Layer 12 of a small transformer language model trained on English Wikipedia (16 layers, counted from 0, width 64).
A neuron adds its activation times its output weights to the MLP's output. To switch it off is to set its activation to zero at one token and run the rest of the model.

Output weights of the MLP neurons that the questions are about. A number n stands for (n - 500) times 0.0012.
n25: 415 326 492 667 432 296 549 558 413 377 489 365 358 671 582 687 594 262 513 414 414 589 515 412 606 547 326 574 439 436 516 417 538 475 516 521 242 497 422 389 57 495 641 530 246 479 560 368 598 434 544 386 322 756 574 474 388 638 560 580 395 524 522 555
n26: 637 498 595 673 518 438 448 386 413 400 514 266 550 493 566 470 751 488 470 416 429 507 459 432 521 537 681 498 605 615 476 524 378 395 425 478 434 471 465 605 581 512 454 455 445 416 463 437 247 525 386 361 380 525 460 590 549 733 449 401 686 585 553 315
n36: 249 271 518 410 398 451 664 565 570 511 591 531 594 472 488 440 412 446 550 525 423 440 597 487 488 340 462 744 488 441 456 458 508 558 601 547 430 460 590 565 447 337 662 573 640 571 235 398 869 728 366 559 531 406 494 505 513 547 589 599 413 507 626 674
n55: 470 521 388 431 410 487 541 393 529 556 486 711 535 520 552 433 534 702 532 543 422 491 507 367 469 524 409 469 408 376 471 543 234 441 684 541 587 707 651 497 492 458 338 499 371 507 834 327 767 447 431 593 426 500 418 442 443 561 600 413 581 498 493 376
n66: 642 524 302 753 452 231 693 344 468 602 541 434 515 731 577 357 553 429 436 329 243 697 368 489 723 345 388 342 358 607 392 628 416 419 402 616 426 571 536 584 440 402 409 305 443 601 687 594 571 549 478 675 589 501 739 474 548 523 412 584 543 503 454 234
n87: 602 411 503 644 462 311 348 592 551 415 610 471 579 275 475 388 544 515 316 420 389 601 636 733 501 491 661 454 466 364 320 641 580 588 381 564 332 530 414 742 413 417 507 606 662 730 784 377 550 418 435 686 725 311 678 391 547 423 651 442 569 547 652 571
n96: 545 418 410 713 376 711 541 368 415 617 466 599 688 550 392 378 260 591 363 370 549 671 362 621 358 404 451 575 280 694 442 329 562 270 429 714 369 519 428 783 441 299 403 393 412 461 422 755 499 350 204 613 366 384 462 654 681 378 381 514 583 599 462 580
n113: 533 272 392 543 498 397 617 514 589 521 396 399 561 447 570 424 251 377 569 437 519 353 442 432 497 654 455 572 485 519 600 593 372 443 504 502 483 334 251 596 537 351 591 555 418 559 599 238 595 430 543 353 646 634 651 498 699 257 417 582 633 579 372 507
n127: 564 404 231 525 216 354 273 589 516 385 401 533 614 649 420 337 617 389 541 550 409 315 434 606 486 791 659 718 432 348 436 677 436 448 433 591 510 589 457 831 456 270 665 314 367 483 550 350 442 509 608 717 634 480 425 506 649 458 541 377 603 399 281 421
n158: 782 474 336 660 505 531 632 306 588 365 412 447 490 632 463 486 873 664 435 481 448 592 233 725 560 554 487 482 532 472 426 389 456 471 482 349 409 519 467 430 445 385 458 486 392 623 630 385 709 401 301 520 589 254 725 511 321 320 493 564 581 428 455 207
n169: 569 427 420 476 409 398 499 412 346 439 489 528 539 566 655 467 591 434 538 341 481 420 434 645 651 572 639 555 499 423 805 418 553 603 389 543 334 311 342 550 517 593 259 543 579 382 740 679 349 284 456 727 605 210 341 354 536 451 394 657 675 500 645 591
n192: 495 559 494 487 508 658 723 527 192 380 677 465 685 412 361 504 525 445 669 387 707 377 395 449 576 597 477 511 511 486 470 607 558 507 367 383 554 337 481 584 475 511 484 298 431 549 539 392 400 653 511 604 480 583 484 464 424 637 399 474 418 421 514 283
n213: 486 470 426 366 611 619 391 420 446 531 429 441 456 668 503 563 380 583 286 368 514 392 453 226 521 486 451 449 272 525 258 695 587 734 657 487 231 613 534 338 409 623 707 366 717 475 219 591 385 633 587 390 752 538 539 521 520 411 620 472 400 471 433 357
n219: 366 347 447 525 336 440 490 329 605 570 463 426 303 552 495 407 699 367 624 270 553 646 723 331 308 414 448 439 675 461 415 468 558 420 318 421 262 475 528 422 22 694 584 473 361 434 584 455 368 567 511 540 637 650 782 595 284 620 572 277 409 359 369 544
n235: 651 456 433 534 380 897 231 353 224 579 539 646 371 400 393 594 696 529 455 699 541 725 743 438 505 566 465 398 228 559 401 464 446 558 299 448 343 522 540 520 613 587 727 448 306 520 371 507 306 448 453 515 465 407 583 464 530 663 653 618 499 357 705 492
n248: 695 599 897 334 391 561 568 548 515 542 414 526 524 476 571 364 439 261 394 559 698 343 470 675 245 384 430 586 502 491 617 218 519 544 630 468 625 464 582 535 530 710 499 553 502 428 687 455 645 380 633 599 489 689 422 268 452 559 606 494 732 415 482 539

Each question names a token from some text and the token that comes next. It shows the activations a of the neurons there, in the order above. A number n stands for (n - 500) times 0.044.

Then comes g, the gradient of the next token's log-probability with respect to the MLP's output, scaled to length 1. A neuron's effect is roughly proportional to its activation times (output weights . g). A number n stands for (n - 500) times 0.001.

"er", then " ("
a: 500 513 500 500 500 500 516 537 500 500 500 500 500 500 500 500
g: 318 596 460 474 700 495 519 521 639 557 523 612 435 585 504 594 524 478 680 340 401 435 612 569 508 562 456 741 275 582 808 482 556 530 485 850 347 525 478 584 458 245 476 285 678 445 260 495 344 654 389 621 478 531 681 530 601 637 461 398 544 389 593 622
Switching off which neuron hurts the next token most? n96

" G", then "od"
a: 500 500 500 621 500 501 500 500 500 500 500 500 500 500 500 500
g: 624 429 634 298 445 609 442 713 338 372 315 360 660 630 757 632 543 231 561 475 605 391 436 375 367 532 517 257 448 654 574 615 412 419 455 475 581 575 531 576 479 254 587 546 355 550 535 532 473 510 506 649 323 449 392 228 537 372 576 459 323 643 653 622
Which neuron, switched off, raises the next token's probability most? n55

" the", then " first"
a: 500 500 511 504 500 512 500 500 500 500 500 500 500 502 500 500
g: 704 493 341 590 480 388 508 650 235 323 529 555 481 334 320 539 646 642 772 568 398 386 514 730 403 475 570 530 252 360 562 593 443 617 598 420 311 488 395 543 489 638 602 272 452 709 543 564 691 316 476 652 602 562 649 455 575 521 547 510 544 348 674 566
Switching off which neuron hurts the next token most? n87

"o", then "op"
a: 500 531 500 500 500 500 500 500 500 500 556 500 500 500 500 500
g: 513 548 377 398 440 520 476 449 703 401 485 351 680 621 538 568 644 394 572 358 740 389 356 383 543 644 532 496 517 429 294 439 529 631 556 560 361 452 617 486 706 343 389 308 382 393 647 552 547 372 455 500 614 446 700 302 551 476 306 664 881 345 531 648
Which two neurons, each switched off alone, lower its probability most, in order? n169, n26

" the", then " D"
a: 500 517 516 513 500 500 500 500 500 500 501 500 500 500 500 500
g: 468 358 480 368 740 390 727 577 399 435 485 611 610 603 551 558 538 267 588 173 537 451 468 410 334 257 440 573 483 518 384 517 586 619 421 548 280 386 479 519 451 446 784 329 361 602 634 465 704 491 505 566 462 523 418 528 403 391 514 500 347 460 283 220
Switching off which neuron hurts the next token most? n36

"c", then "red"
a: 500 500 553 500 500 500 500 500 500 500 503 708 500 500 500 500
g: 457 443 559 630 607 575 689 647 358 717 419 458 370 393 522 470 511 515 562 590 647 451 328 473 415 583 480 716 491 545 364 561 459 880 344 473 384 418 316 677 662 686 345 472 589 520 323 554 355 517 424 590 552 609 463 695 229 427 643 414 483 267 534 582
Switching off which neuron hurts the next token most? n192

"cl", then "ed"
a: 500 500 500 500 500 500 500 500 500 501 500 603 500 500 500 500
g: 547 435 461 723 578 614 882 603 310 447 360 502 536 544 525 522 568 381 631 561 230 580 400 426 612 509 414 446 477 476 622 539 491 760 564 471 505 398 475 683 621 599 597 357 605 517 445 537 452 656 690 421 477 575 289 518 700 353 706 770 363 622 447 593
Switching off which neuron hurts the next token most? n192

" M", then "ild"
a: 500 500 519 513 500 500 500 500 500 500 500 500 500 500 500 542
g: 452 655 466 576 599 380 754 561 568 621 388 485 443 469 765 488 896 442 503 508 660 323 487 624 566 448 530 790 457 281 688 530 425 466 363 648 656 629 613 437 611 351 519 568 487 399 424 468 489 558 397 387 529 481 395 453 456 502 425 285 640 285 396 652
Switching off which neuron hurts the next token most? n248

"ts", then "."
a: 500 523 500 500 501 500 500 500 500 500 500 500 500 500 500 500
g: 719 705 538 671 525 583 216 306 745 544 513 324 194 473 558 487 568 491 501 535 352 423 508 297 444 652 366 719 516 676 492 420 564 603 384 670 619 506 498 559 500 311 464 479 686 518 568 547 559 599 551 515 316 780 568 391 646 577 416 599 572 552 520 415
Switching off which neuron hurts the next token most? n26

" S", then "ah"
a: 500 504 500 531 524 500 500 500 500 500 500 520 500 500 500 500
g: 402 454 564 485 447 359 438 603 661 544 479 565 340 723 373 458 455 471 516 633 311 479 752 189 466 485 672 604 564 691 483 645 673 487 349 427 342 362 325 341 592 484 388 515 496 350 496 349 614 465 389 638 539 548 470 858 496 517 614 636 364 669 370 475
Which neuron, switched off, raises the next token's probability most? n192

" l", then "if"
a: 500 503 565 500 500 500 500 500 500 500 500 500 500 500 500 500
g: 602 213 476 523 374 567 613 526 510 629 438 443 784 556 638 360 347 594 436 775 582 504 383 604 572 425 549 559 646 553 494 703 403 598 382 448 316 552 527 389 582 220 444 497 390 638 339 492 458 556 468 669 563 722 497 590 428 394 325 609 436 470 788 664
Switching off which neuron hurts the next token most? n36

" N", then "ag"
a: 500 500 500 500 500 500 500 506 500 500 500 500 500 500 500 502
g: 446 620 494 538 499 93 401 459 500 469 382 505 620 660 345 737 389 541 534 322 533 640 575 432 386 598 614 349 427 490 302 521 430 396 411 585 512 330 357 584 667 381 428 802 498 503 628 369 515 438 349 307 735 495 667 687 528 559 635 558 547 480 386 569
Switching off which neuron hurts the next token most? n113

" pro", then "ject"
a: 500 517 516 500 500 514 500 504 500 500 500 500 972 500 500 500
g: 773 248 581 422 469 625 316 472 588 530 500 387 542 607 477 568 253 372 475 502 472 289 358 483 457 488 224 479 508 604 330 455 447 438 463 529 405 260 506 722 480 565 255 561 619 661 462 464 534 462 545 430 352 302 662 436 473 473 447 449 817 476 573 290
Switching off which neuron hurts the next token most? n213

"un", then "t"
a: 500 500 500 500 500 500 500 514 500 506 500 500 500 500 610 500
g: 315 530 794 354 313 662 444 721 448 629 573 583 589 484 418 708 423 448 712 705 238 595 732 352 652 491 563 658 561 624 332 563 496 641 504 483 417 555 415 524 406 408 498 432 597 609 531 448 611 338 561 582 735 344 694 407 578 494 574 629 409 562 512 457
Switching off which neuron hurts the next token most? n235

"'", then "s"
a: 500 500 500 590 500 500 500 500 500 500 500 511 500 500 505 500
g: 696 546 374 512 393 376 513 695 419 378 427 487 440 622 607 420 422 611 407 559 363 474 421 441 222 625 232 583 400 498 750 334 405 679 776 409 668 389 526 422 251 510 615 546 428 624 529 409 224 561 419 614 526 520 491 370 390 420 406 448 465 553 693 375
Switching off which neuron hurts the next token most? n55

"1", then "9"
a: 500 500 500 500 500 500 508 500 500 500 500 500 500 500 500 500
g: 326 315 510 442 516 326 593 609 511 381 622 445 571 329 563 486 408 383 596 385 473 347 338 130 698 455 571 532 542 447 650 381 595 369 599 742 433 331 478 628 473 562 535 474 531 699 607 437 474 505 771 616 643 694 591 391 280 666 519 583 476 678 549 525
Which neuron, switched off, raises the next token's probability most? n96

"s", then " s"
a: 500 540 548 519 500 500 500 500 500 500 505 500 500 500 500 500
g: 601 647 607 576 457 675 417 391 523 495 554 315 553 491 686 615 392 635 349 706 489 500 215 409 581 638 515 518 339 495 687 310 547 357 474 421 804 597 476 594 540 497 253 596 573 395 475 533 307 379 450 344 741 459 341 575 440 606 513 532 492 518 751 656
Which neuron, switched off, raises the next token's probability most? n36

"ear", then " term"
a: 500 505 500 500 500 500 500 503 565 504 530 500 500 500 500 500
g: 473 496 497 419 398 434 563 690 551 399 212 776 502 537 628 338 457 530 364 669 297 594 433 537 453 529 563 354 449 603 466 532 514 301 682 489 596 405 542 558 475 695 576 766 459 388 691 602 450 579 555 535 360 378 329 289 607 606 547 431 871 396 488 485
Switching off which neuron hurts the next token most? n127

".", then "\n\n"
a: 606 500 512 502 500 500 500 500 500 500 500 500 500 500 500 500
g: 520 412 578 583 662 420 478 531 529 505 275 563 84 486 241 577 599 519 597 615 516 559 671 384 616 397 470 582 431 536 652 523 492 560 662 455 478 567 604 422 583 471 422 321 347 459 501 467 470 434 430 489 397 541 474 199 472 521 239 787 566 543 823 522
Switching off which neuron hurts the next token most? n25

"e", then "lection"
a: 500 500 520 500 566 514 500 528 500 500 549 500 524 514 500 500
g: 577 542 380 305 418 461 470 457 491 566 482 285 638 395 646 473 450 471 406 384 310 278 368 325 568 523 282 493 492 580 688 297 531 403 514 607 280 642 540 460 418 360 604 510 455 638 624 460 501 382 720 399 268 397 712 276 516 454 403 384 397 498 312 258
Switching off which neuron hurts the next token most? n66

"o", then "ir"
a: 500 530 500 500 522 500 500 500 500 500 526 500 503 500 500 500
g: 543 624 605 654 508 433 414 313 313 559 589 766 547 681 422 514 497 426 563 394 573 472 322 681 322 555 452 333 229 615 328 546 551 497 469 699 496 369 648 534 353 398 286 384 225 467 334 749 615 488 617 407 458 497 392 416 474 538 445 349 672 452 494 605
Switching off which neuron hurts the next token most? n66

" d", then "am"
a: 500 508 501 500 500 500 500 500 500 500 515 515 500 500 500 501
g: 532 370 615 569 258 481 661 550 489 371 422 493 577 613 282 440 528 465 431 471 461 453 535 356 441 715 876 468 363 392 499 563 543 245 650 368 439 463 502 371 604 540 565 735 620 295 802 670 578 510 454 500 450 481 322 561 492 500 419 463 777 469 478 382
Switching off which neuron hurts the next token most? n169

"iv", then " B"
a: 500 500 500 517 500 500 500 505 500 500 500 500 500 500 500 500
g: 454 364 522 506 484 350 751 576 564 605 505 542 526 712 404 714 433 425 298 298 467 423 571 406 489 663 435 530 682 517 297 637 616 653 513 521 391 577 470 447 191 718 816 511 598 407 583 359 301 491 479 562 546 559 511 631 378 546 765 537 386 534 378 519
Which neuron, switched off, raises the next token's probability most? n55

"-", then " T"
a: 500 500 535 500 507 501 500 500 500 500 501 500 500 585 500 500
g: 712 344 468 404 514 551 476 551 375 650 429 380 285 509 412 778 367 473 546 355 378 348 569 456 524 749 373 417 570 456 662 761 688 558 268 595 415 391 375 222 509 425 421 561 513 567 604 396 525 391 382 689 717 549 614 570 459 582 716 498 525 530 568 584
Switching off which neuron hurts the next token most? n219

"ar", then " res"
a: 500 507 502 500 500 500 534 666 500 530 500 500 500 500 500 500
g: 511 639 464 502 573 618 718 601 608 579 470 350 481 645 659 464 602 723 370 723 438 654 594 591 539 356 506 513 345 459 579 495 448 490 469 575 662 527 692 434 374 776 514 372 532 678 499 391 181 375 657 275 490 564 505 498 530 618 284 551 262 514 563 685
Which neuron, switched off, raises the next token's probability most? n113

" res", then "erv"
a: 520 515 501 500 592 500 500 500 500 500 500 581 552 500 500 504
g: 435 217 505 540 505 472 559 416 606 567 498 374 338 441 216 857 289 335 506 397 559 666 494 534 456 518 353 598 447 324 340 616 564 750 576 321 680 576 616 436 350 351 522 483 504 482 575 404 639 572 510 413 588 517 480 316 621 503 527 346 371 413 388 296
Switching off which neuron hurts the next token most? n213

" B", then "ank"
a: 500 500 508 593 500 502 500 500 500 500 500 508 500 500 500 500
g: 603 539 573 232 388 498 519 818 555 455 689 410 397 554 628 615 399 446 583 281 531 459 405 684 517 576 715 615 326 357 711 454 487 292 483 549 611 398 451 190 346 482 452 680 400 393 555 593 423 675 598 489 414 456 423 396 437 378 644 573 540 680 449 623
Which neuron, switched off, raises the next token's probability most? n55

"ar", then "j"
a: 500 540 500 500 500 500 550 671 500 510 500 500 500 500 500 500
g: 423 408 635 631 464 467 313 483 315 618 450 404 552 355 308 441 423 395 414 365 726 299 345 345 531 740 578 366 578 339 295 493 492 477 557 469 450 483 494 504 453 477 477 676 591 496 434 495 701 413 330 546 551 464 561 513 346 244 771 472 815 475 322 383
Switching off which neuron hurts the next token most? n113

"ake", then " It"
a: 500 501 500 500 500 500 500 502 500 541 504 500 500 500 500 500
g: 584 271 603 635 610 537 583 291 424 619 326 711 504 481 607 677 607 315 464 531 670 453 571 609 367 584 401 445 730 649 468 494 577 543 535 417 343 585 438 415 300 604 493 726 464 497 670 502 478 685 220 397 478 535 387 269 345 502 463 525 682 679 469 340
Switching off which neuron hurts the next token most? n158

"-", then "y"
a: 500 502 500 502 500 540 500 500 500 509 538 500 550 500 500 500
g: 621 719 385 473 477 696 736 381 519 382 478 289 509 483 537 331 603 642 361 518 269 242 489 560 575 516 676 411 358 565 763 676 513 503 615 402 408 407 444 432 510 392 512 559 391 678 599 607 521 558 520 677 382 681 462 204 481 677 443 522 665 470 464 630
Switching off which neuron hurts the next token most? n169

"st", then "ream"
a: 500 500 501 500 500 500 500 500 500 500 587 500 500 500 500 500
g: 514 512 434 371 773 465 495 485 397 514 399 847 570 197 677 428 291 584 527 334 517 580 375 543 468 601 497 463 623 448 352 489 646 753 415 494 444 602 530 336 368 529 440 263 495 464 582 606 423 437 345 739 387 568 406 600 351 664 508 534 553 367 630 662
Switching off which neuron hurts the next token most? n169

"en", then "at"
a: 500 500 500 500 500 500 501 566 500 500 500 500 500 500 500 500
g: 603 517 522 285 496 518 368 467 677 483 465 474 433 460 415 771 497 423 429 380 391 525 732 325 589 215 486 277 414 689 431 96 540 522 628 665 652 525 760 513 477 393 346 500 445 513 560 385 527 398 550 407 406 499 494 614 689 426 488 521 618 437 482 684
Which neuron, switched off, raises the next token's probability most? n113

"ough", then "ly"
a: 500 500 500 510 500 500 500 590 546 500 500 500 500 500 521 500
g: 518 470 554 707 506 311 497 546 489 650 461 573 241 546 371 717 641 300 568 565 445 502 612 411 511 748 539 620 548 520 616 374 354 547 768 746 449 515 490 373 571 485 195 407 621 354 355 381 621 538 386 527 528 391 427 569 247 527 623 441 493 430 647 313
Switching off which neuron hurts the next token most? n55

" C", then "oun"
a: 500 500 518 502 500 500 500 500 500 500 500 532 500 500 500 513
g: 426 414 415 382 221 420 358 455 303 593 369 477 631 436 424 664 392 429 320 479 581 473 524 445 356 353 361 309 362 489 708 619 424 395 274 358 390 711 491 712 520 544 353 664 544 613 616 514 483 527 812 473 425 505 482 537 470 478 479 238 368 513 671 606
Which neuron, switched off, raises the next token's probability most? n36

" me", then "et"
a: 500 514 500 500 500 500 500 500 500 500 500 500 601 500 500 500
g: 337 548 645 508 429 619 472 474 302 405 390 307 750 468 447 448 572 345 570 440 478 484 619 615 524 502 415 279 362 287 770 757 465 633 504 511 430 434 371 521 421 481 477 502 506 755 398 620 401 520 636 351 455 660 567 303 512 279 581 185 452 598 497 573
Switching off which neuron hurts the next token most? n213